Layer 8 of a small transformer language model trained on English Wikipedia (15 layers, counted from 0, width 128).
A neuron's activation on a vector x is GELU(weights . x + bias), where the dot is the dot product.
The model reads these tokens: "a" "." " The" " f" "ar" "m" " has" " m" "any" " c" "ow" "s" "," " bu"

The vector x that enters this layer's MLP at each token. A number n stands for (n - 500) times 0.009.
0 "a": 634,210,593,384,480,667,591,459,431,557,696,638,527,496,430,471,518,436,578,347,378,545,438,432,593,380,475,530,394,534,401,518,542,471,514,398,587,459,576,300,520,551,571,217,400,579,348,375,409,602,345,533,443,750,479,398,716,244,489,458,555,662,437,518,712,648,530,493,738,565,455,558,656,452,632,555,505,603,565,566,469,503,252,389,612,516,544,937,366,293,465,497,630,608,405,527,542,530,318,591,330,676,516,410,253,457,447,749,448,381,488,472,379,563,392,583,424,544,633,478,372,224,762,455,539,514,476,607
1 ".": 541,255,519,554,286,634,777,589,331,503,626,418,388,468,573,446,540,414,811,483,491,505,414,412,573,484,483,544,337,420,364,601,495,487,580,392,474,409,455,310,432,470,485,219,432,610,407,421,391,606,386,485,475,707,496,539,557,182,652,537,564,731,414,574,691,508,503,545,715,507,633,497,592,374,547,479,535,600,544,602,561,606,319,460,568,474,507,846,408,415,501,451,686,650,381,504,541,438,268,515,257,572,516,486,440,278,371,780,410,411,393,496,459,690,529,576,401,591,737,444,349,261,675,462,582,574,618,465
2 " The": 517,192,537,456,357,565,554,592,405,482,645,580,418,582,572,480,458,414,727,486,431,511,308,361,564,362,303,567,255,518,383,582,631,459,630,321,609,394,371,372,489,475,560,390,486,603,353,351,573,575,489,476,381,754,276,560,738,329,490,473,580,631,332,571,716,731,500,340,640,442,586,487,594,420,393,585,487,552,604,571,478,587,226,321,580,478,534,841,522,377,472,621,666,636,429,499,457,555,210,524,492,576,558,530,373,510,517,744,428,431,529,462,458,584,494,550,265,594,681,538,325,292,655,523,636,566,432,677
3 " f": 545,230,474,593,449,573,681,601,336,480,564,532,504,641,540,573,483,469,692,545,407,547,277,366,660,435,381,632,208,588,296,469,525,416,586,171,413,413,427,317,387,517,490,194,495,638,352,349,412,636,544,599,419,596,396,543,523,506,454,350,603,713,387,567,719,627,506,489,547,331,522,629,594,393,551,502,547,548,531,459,585,435,264,468,547,513,568,882,401,418,413,542,678,576,375,578,555,483,373,508,283,470,486,681,364,493,405,734,435,411,543,499,328,464,426,536,454,696,631,490,577,462,746,472,740,577,654,543
4 "ar": 626,357,541,470,420,730,683,584,321,603,674,599,407,574,385,751,505,274,711,557,440,486,403,359,583,433,428,409,448,656,348,696,594,488,421,183,420,366,361,300,332,573,635,373,486,584,474,190,426,720,492,639,327,631,346,590,561,345,428,478,596,480,418,560,788,534,527,387,632,456,620,596,704,431,587,645,411,509,464,492,560,409,448,421,463,417,478,837,453,436,330,551,644,566,324,569,568,440,358,553,504,508,401,619,509,219,379,679,424,348,495,497,486,542,565,536,436,593,569,470,600,402,681,652,650,482,531,336
5 "m": 592,394,539,470,462,627,694,564,401,502,470,494,416,322,460,521,588,446,704,522,413,401,321,512,574,384,422,499,417,286,365,605,607,533,478,445,544,298,389,300,402,714,707,184,637,623,454,412,404,730,554,734,294,678,399,520,496,375,388,318,608,707,548,400,975,633,555,450,645,596,729,587,454,505,501,465,650,612,462,511,471,486,363,488,551,465,429,750,508,456,466,460,837,536,478,577,503,465,235,630,325,561,390,560,384,271,365,539,448,493,414,533,353,502,464,438,467,532,533,577,615,459,502,502,586,442,481,486
6 " has": 615,311,503,455,394,628,723,674,554,609,525,487,514,420,555,539,430,426,875,401,392,532,359,471,643,437,595,602,316,422,256,641,641,526,427,349,530,469,476,442,474,431,538,248,475,538,354,340,333,678,412,544,413,637,391,396,718,494,434,429,583,752,412,435,877,727,479,394,736,509,564,393,419,557,518,360,575,572,477,531,444,450,253,497,470,470,374,771,401,353,425,522,728,555,483,421,425,544,213,563,293,523,546,620,398,477,550,644,473,465,379,457,348,682,504,478,387,677,612,442,496,513,632,544,527,551,434,669
7 " m": 563,287,476,571,331,518,627,379,392,491,687,541,471,469,587,536,387,530,779,489,303,549,402,453,578,451,610,521,381,664,303,553,755,455,544,214,623,361,447,514,414,501,492,243,544,544,261,368,315,517,576,516,428,705,395,444,699,408,498,393,575,694,495,520,780,584,523,385,769,423,487,483,408,379,609,469,483,648,482,787,615,508,297,502,576,619,457,759,453,314,351,554,640,616,412,435,546,405,324,541,266,590,554,520,309,243,475,650,562,493,544,438,426,586,561,403,368,621,678,419,554,445,672,544,570,487,532,466
8 "any": 630,313,629,414,372,649,686,650,455,665,619,529,549,534,680,518,372,510,741,499,307,679,339,305,585,453,443,626,374,569,327,565,766,366,529,274,624,493,463,517,365,528,453,402,439,482,410,345,489,657,485,632,440,636,387,549,703,374,402,475,618,496,477,544,696,737,408,353,725,543,464,598,495,443,533,570,502,684,377,598,445,477,421,501,690,407,433,819,522,390,241,742,686,526,320,450,464,380,128,469,413,563,481,564,361,320,509,647,471,401,474,389,497,434,516,463,394,579,623,500,513,329,625,374,495,523,454,385
9 " c": 393,332,523,482,322,590,569,711,280,627,585,586,681,466,512,557,333,498,685,452,352,550,245,470,642,554,626,656,390,609,329,605,658,454,524,228,498,373,425,429,387,566,491,223,514,577,364,308,428,465,598,624,466,585,472,400,589,269,606,345,708,636,459,586,709,513,538,486,707,436,395,535,492,452,548,545,534,585,428,459,476,571,248,438,666,506,515,809,480,424,447,514,591,574,467,550,563,414,262,438,362,577,524,524,243,353,491,738,438,333,623,378,321,672,573,367,480,669,615,436,481,514,670,420,782,444,515,586
10 "ow": 559,372,444,570,460,677,504,642,343,593,744,572,433,571,445,507,445,368,652,479,436,548,581,413,531,594,646,464,417,482,232,729,563,389,492,462,518,456,580,359,616,509,439,187,394,425,392,355,524,532,614,575,294,575,519,622,559,393,585,426,717,499,482,570,692,757,498,216,785,411,541,669,527,484,388,518,575,436,349,575,404,402,385,407,586,557,503,828,335,427,495,435,740,618,353,572,496,327,208,538,429,518,425,463,406,498,488,599,520,409,280,417,497,445,503,435,524,793,722,477,563,485,772,363,459,341,564,458
11 "s": 565,517,416,359,265,674,485,680,363,556,781,529,364,333,535,617,357,467,680,385,418,565,509,525,616,403,746,527,517,450,245,643,723,432,582,496,401,360,582,510,486,540,482,335,493,389,409,313,477,503,585,575,479,674,593,511,470,249,552,520,715,587,414,564,799,662,543,272,768,385,631,431,453,452,570,331,509,524,444,499,543,510,385,503,517,505,439,922,408,527,419,393,604,614,373,650,589,562,367,508,307,398,429,400,205,437,383,755,261,446,470,420,437,530,528,446,588,560,523,561,536,542,613,417,577,494,484,471
12 ",": 529,442,584,580,410,696,686,638,287,524,701,456,311,360,586,572,369,429,827,304,388,542,343,492,555,431,491,462,413,437,382,651,687,547,548,429,583,387,474,325,498,475,566,219,480,477,377,285,395,469,410,428,551,680,516,480,626,278,446,599,652,637,419,578,723,587,556,404,705,400,532,512,472,532,598,425,592,585,402,552,528,605,361,463,509,516,455,827,402,420,471,377,642,747,460,468,532,532,180,495,391,588,474,594,331,425,532,760,372,431,480,621,334,483,538,479,379,731,666,516,284,358,649,419,430,622,563,526
13 " bu": 559,242,601,389,389,562,636,566,361,496,552,684,391,576,421,498,384,471,732,363,355,659,447,482,633,412,516,586,295,396,565,480,645,362,465,228,587,497,478,403,520,520,396,343,482,508,377,357,549,545,524,521,461,581,479,363,735,448,614,395,631,549,540,624,689,750,494,380,817,393,578,587,535,329,578,505,558,463,433,673,560,551,302,306,561,516,393,805,498,353,562,457,655,642,432,433,507,292,244,400,242,574,386,650,283,305,402,696,453,508,524,474,346,567,554,395,530,498,653,519,513,474,699,532,765,630,593,560

Each question shows the input weights of one neuron of the MLP. A number n stands for (n - 500) times 0.0018.

n135 (bias -0.024): 362,394,420,572,604,545,471,647,517,337,429,399,510,604,618,633,294,455,561,667,559,550,507,497,487,343,667,347,651,313,567,314,593,636,372,450,118,490,377,507,533,592,457,530,424,638,530,453,721,392,430,456,342,403,389,510,716,493,357,466,368,487,507,430,457,517,403,388,401,583,500,516,611,639,434,510,571,500,540,554,610,711,315,423,374,599,386,474,476,527,434,664,640,507,757,559,650,531,463,483,452,751,396,500,493,536,753,453,784,596,463,477,490,550,374,568,623,415,379,357,452,291,443,537,476,528,429,552
It fires most on token 2 " The"

n599 (bias -0.018): 304,571,429,440,565,664,372,465,649,596,661,558,280,288,541,490,556,630,587,649,443,616,523,641,559,674,550,500,730,335,384,347,449,487,398,362,434,523,513,593,690,474,296,654,523,687,572,344,497,494,484,493,208,303,415,497,521,506,572,530,506,465,452,655,443,585,679,352,586,519,570,478,631,595,519,575,661,406,429,562,550,497,513,622,441,460,393,425,570,450,500,532,753,440,448,520,393,586,575,359,580,446,432,367,522,412,621,350,490,388,555,404,363,603,442,474,136,428,554,589,569,572,529,582,510,490,487,436
On which token does it fire most, and how strongly? 10 "ow", at about 1.4

n33 (bias -0.026): 468,419,565,476,392,540,616,538,462,463,612,513,541,410,424,539,379,475,456,670,640,466,431,386,710,519,620,483,558,478,560,364,462,445,564,626,522,546,450,485,490,377,495,617,617,441,536,488,490,394,655,486,399,602,447,495,397,404,459,442,479,538,470,519,443,607,430,383,462,502,423,436,279,638,284,464,561,423,595,476,448,498,548,610,524,515,505,521,507,488,627,418,519,500,613,455,536,446,428,474,589,581,555,599,601,680,420,473,618,374,498,448,469,556,393,517,615,539,416,453,471,570,471,524,535,543,534,605
Its two highest activations, in order, are on tokens 10 "ow", 9 " c"

n75 (bias -0.017): 694,384,642,421,447,422,484,500,547,435,367,468,447,613,475,455,471,560,435,367,495,525,418,665,601,470,418,559,539,443,575,617,604,379,550,451,568,525,625,597,500,429,484,837,448,262,413,402,557,645,417,316,589,538,313,444,479,605,503,469,618,687,415,428,448,332,609,494,379,528,546,476,414,596,448,595,424,413,318,606,474,316,528,625,506,554,545,546,506,697,428,633,446,571,494,443,542,528,531,511,409,580,506,466,631,400,481,570,574,517,455,423,464,367,536,427,569,455,389,389,619,503,555,508,581,403,480,425
It fires most on token 8 "any"

n37 (bias -0.024): 464,470,506,550,527,541,402,392,536,379,615,640,405,270,617,591,824,555,497,399,622,396,579,352,551,389,436,470,664,479,580,506,503,311,494,606,494,599,595,549,384,671,597,416,485,423,563,488,245,521,550,491,632,460,578,491,574,455,382,417,582,411,456,788,456,464,287,291,538,467,377,557,556,388,515,617,655,548,515,488,559,473,395,497,585,576,452,560,466,583,404,623,424,404,512,555,491,317,566,467,439,465,601,635,635,456,562,377,372,553,428,612,371,351,668,561,488,542,520,613,421,437,402,615,375,566,451,469
Its two highest activations, in order, are on tokens 12 ",", 8 "any"

n380 (bias -0.014): 448,309,459,443,411,413,639,577,374,486,204,428,486,432,480,573,426,525,452,675,376,346,500,544,507,724,409,479,376,503,623,468,588,764,660,439,483,569,623,690,442,423,645,528,534,528,548,655,800,500,323,576,307,513,455,476,607,459,545,350,554,527,489,435,490,375,503,483,405,452,638,316,379,455,497,503,465,490,476,462,539,661,600,425,664,620,407,414,744,391,333,315,436,591,521,207,736,483,517,412,507,784,743,514,699,343,422,627,367,429,665,449,597,599,575,399,490,639,604,493,594,507,398,524,521,456,493,457
Its two highest activations, in order, are on tokens 9 " c", 7 " m"

n284 (bias -0.013): 437,600,587,445,632,352,587,347,631,599,588,554,770,446,616,507,461,743,385,687,446,697,521,648,517,283,426,686,625,355,396,300,569,291,573,438,504,420,514,290,424,433,394,640,603,568,671,646,482,718,442,402,528,416,378,493,425,476,553,352,401,524,511,427,452,748,664,328,479,324,561,682,622,318,531,649,602,758,545,601,453,383,591,464,451,550,284,513,496,418,514,324,432,429,600,379,393,380,423,424,599,592,521,368,466,483,548,552,578,665,559,332,409,526,507,514,362,437,554,574,440,510,524,433,435,698,433,239
Its three highest activations, in order, are on tokens 8 "any", 13 " bu", 7 " m"

n630 (bias -0.012): 512,375,506,480,442,557,506,511,526,458,684,469,386,342,480,491,425,654,666,424,668,415,467,488,570,395,589,473,456,509,637,398,399,399,500,589,488,553,474,548,555,455,304,323,529,431,544,438,390,328,578,573,491,590,700,386,506,675,604,595,552,564,401,549,463,538,474,414,621,506,455,455,681,352,650,576,509,629,486,503,530,476,609,366,435,602,456,272,575,662,524,529,548,383,424,290,599,545,506,454,548,549,468,560,529,563,592,394,464,651,617,454,535,565,720,458,305,660,591,604,372,377,389,467,439,249,458,509
Its two highest activations, in order, are on tokens 12 ",", 7 " m"

n493 (bias -0.022): 462,608,560,404,618,508,347,424,480,573,652,563,408,545,399,468,471,583,574,612,573,497,523,477,526,525,436,590,612,480,554,479,319,582,349,426,392,503,417,427,497,237,421,439,622,462,581,376,413,441,574,555,353,464,359,379,589,466,573,468,542,540,439,737,517,477,647,430,520,551,429,248,450,543,438,503,768,537,480,626,530,316,558,491,451,609,523,575,556,309,485,503,486,567,646,403,583,597,592,432,362,435,655,503,565,405,562,503,661,480,385,693,543,561,548,436,631,474,405,406,518,604,609,547,290,594,442,464
It fires most on token 7 " m"

n426 (bias -0.008): 460,511,577,675,587,489,553,450,544,478,518,302,551,485,697,485,455,676,302,449,695,591,571,536,449,411,415,773,522,485,576,451,363,536,493,597,470,577,362,220,478,463,489,574,392,275,419,584,500,479,442,540,449,694,412,471,367,467,607,595,364,421,558,583,547,386,697,574,493,399,271,670,782,522,338,773,396,427,550,449,613,507,639,489,507,548,610,605,477,429,557,254,528,404,406,507,631,274,438,529,403,744,387,414,446,465,203,336,619,345,274,417,837,496,640,515,558,386,553,752,481,529,500,352,549,273,644,603
Its three highest activations, in order, are on tokens 1 ".", 10 "ow", 0 "a"

n533 (bias -0.021): 500,404,497,608,604,548,414,523,555,569,479,385,531,600,490,357,444,645,603,437,658,599,463,585,563,485,484,585,448,575,516,387,580,358,435,567,508,537,404,476,396,377,531,426,526,344,416,332,519,697,510,453,537,593,471,545,396,492,397,502,410,342,409,531,420,497,594,450,392,422,446,480,559,434,554,521,535,542,601,450,530,481,350,410,630,382,453,503,632,580,362,515,393,625,568,481,417,468,589,565,417,546,474,468,469,492,569,427,644,464,550,580,482,636,696,503,404,431,408,457,449,658,438,450,549,602,455,838
On which token does it fire most, and how strongly? 2 " The", at about 2.1

n423 (bias -0.013): 529,345,402,517,589,438,494,669,764,453,632,651,506,725,642,348,603,473,577,411,461,437,353,351,659,497,397,567,630,356,557,503,386,466,522,603,427,399,713,465,466,409,526,523,700,530,488,610,392,415,489,407,376,361,555,431,751,532,602,484,437,571,570,414,509,596,506,468,386,497,536,393,604,442,472,543,585,685,289,612,476,541,523,488,518,435,419,330,402,476,449,539,489,317,606,518,466,509,410,723,473,395,592,562,508,506,472,439,603,520,494,483,517,316,571,559,437,500,520,468,579,483,491,468,371,442,433,611
On which token does it fire most, and how strongly? 6 " has", at about 1.7

n315 (bias -0.039): 575,544,700,500,449,372,487,560,372,548,466,475,442,549,294,441,389,420,384,503,460,541,403,796,326,553,600,555,507,483,702,580,661,614,474,403,749,653,490,611,719,382,517,404,621,490,517,660,476,357,497,531,554,454,282,503,511,601,500,478,403,470,815,510,563,374,670,448,316,544,486,380,675,425,403,439,655,507,591,524,549,497,500,419,545,670,428,209,591,399,310,580,467,457,436,381,703,514,384,500,493,537,656,441,513,454,430,435,313,271,571,326,503,615,480,417,628,668,563,331,445,510,618,583,620,662,276,422
Its two highest activations, in order, are on tokens 9 " c", 7 " m"

n760 (bias -0.018): 490,717,384,458,580,342,763,555,474,594,534,476,589,331,490,574,646,456,365,632,552,596,426,395,750,484,453,604,414,416,375,428,661,526,500,438,456,470,579,439,579,432,523,523,312,398,480,673,591,581,684,440,696,336,310,417,564,540,342,562,539,621,510,655,529,447,500,342,353,451,493,399,558,329,454,507,520,670,602,397,616,358,323,590,561,473,450,570,510,728,356,516,723,413,308,381,490,361,433,579,558,503,510,313,383,555,435,470,632,582,610,451,587,246,569,480,589,393,471,662,463,627,259,510,337,437,345,548
On which token does it fire most, and how strongly? 8 "any", at about 2.6

n702 (bias -0.016): 382,454,347,563,408,566,624,514,429,525,572,585,390,419,486,605,719,441,432,369,535,479,446,581,504,497,562,413,400,620,518,401,535,588,531,310,630,571,638,609,553,667,430,349,412,372,453,653,630,668,560,386,618,579,697,318,427,528,446,536,402,504,583,507,553,238,628,305,518,383,206,622,434,507,475,639,410,464,676,678,544,453,765,533,771,289,679,562,724,391,400,500,424,521,422,496,535,602,368,507,471,518,560,292,524,424,423,286,358,380,553,391,547,602,813,449,507,284,438,533,565,589,401,778,474,402,312,281
It fires most on token 7 " m"

n543 (bias -0.020): 489,574,539,516,470,511,326,481,450,635,562,480,420,494,489,579,543,463,547,599,443,649,514,412,489,630,542,469,613,672,514,403,432,626,603,607,537,492,475,409,316,638,413,438,577,497,241,542,351,351,481,392,456,452,486,381,452,599,643,644,508,363,374,588,527,587,428,458,511,299,491,429,632,427,508,738,326,544,423,558,597,539,416,474,438,466,542,569,437,557,543,386,476,611,431,497,547,528,497,478,336,497,663,486,516,457,535,475,511,434,619,527,528,406,538,565,528,270,293,367,523,606,453,677,650,512,494,454
Its three highest activations, in order, are on tokens 4 "ar", 7 " m", 11 "s"

n338 (bias -0.020): 448,562,517,492,543,544,401,467,491,370,436,670,526,583,548,431,453,277,549,548,467,599,645,582,526,558,747,405,477,427,407,541,545,494,326,618,448,540,702,439,574,657,621,396,378,515,385,574,509,545,469,377,574,478,480,494,460,435,587,397,604,204,611,472,461,437,380,462,342,438,524,503,677,592,407,477,433,654,568,682,606,454,443,420,477,482,454,459,485,485,565,595,500,436,500,456,466,483,537,633,611,362,509,450,450,528,682,563,424,497,503,461,701,464,480,506,593,638,458,448,416,660,551,610,438,219,399,339
It fires most on token 10 "ow"

n555 (bias -0.025): 574,497,514,285,507,541,709,183,521,493,358,595,587,475,630,638,479,457,571,424,527,618,617,465,675,514,617,560,469,426,393,682,545,534,570,576,369,416,385,511,528,539,473,430,542,217,581,717,486,510,455,678,455,379,409,493,556,563,320,487,370,452,544,348,565,507,497,313,479,503,615,616,269,616,335,483,351,490,469,420,385,851,532,478,443,411,437,356,798,525,363,558,476,241,514,489,538,543,500,400,550,593,660,625,562,608,572,640,592,545,668,648,251,463,517,592,607,539,619,486,269,549,427,670,464,485,242,329
On which token does it fire most, and how strongly? 6 " has", at about 1.5

n325 (bias -0.017): 392,489,497,392,480,402,564,421,549,526,394,536,575,302,571,450,399,431,395,494,421,483,341,640,587,635,488,547,413,562,526,530,551,500,754,463,618,506,615,577,509,361,386,506,511,390,587,529,450,602,480,544,413,617,459,384,481,517,482,511,511,340,613,592,477,488,425,494,431,353,371,470,449,456,457,396,685,541,537,711,622,450,701,548,482,734,576,486,467,491,692,537,430,438,512,455,586,414,395,420,615,474,783,313,608,508,449,558,524,443,480,586,418,429,440,468,563,573,734,609,553,343,575,432,373,276,538,391
It fires most on token 7 " m"

n302 (bias -0.014): 268,329,491,458,455,380,392,589,606,497,617,424,718,547,444,531,370,647,403,237,497,446,494,515,491,397,355,534,476,491,563,466,353,545,436,536,522,476,648,391,407,380,491,420,428,438,585,497,645,467,467,570,427,600,463,728,383,400,482,477,551,638,586,777,497,515,512,350,407,434,569,532,340,687,488,591,463,430,479,494,628,589,534,554,654,627,631,386,363,404,481,565,355,695,527,550,491,608,521,560,376,554,440,553,607,647,381,570,608,602,518,413,290,471,647,632,617,528,356,491,398,524,337,454,569,445,602,532
Its three highest activations, in order, are on tokens 3 " f", 9 " c", 2 " The"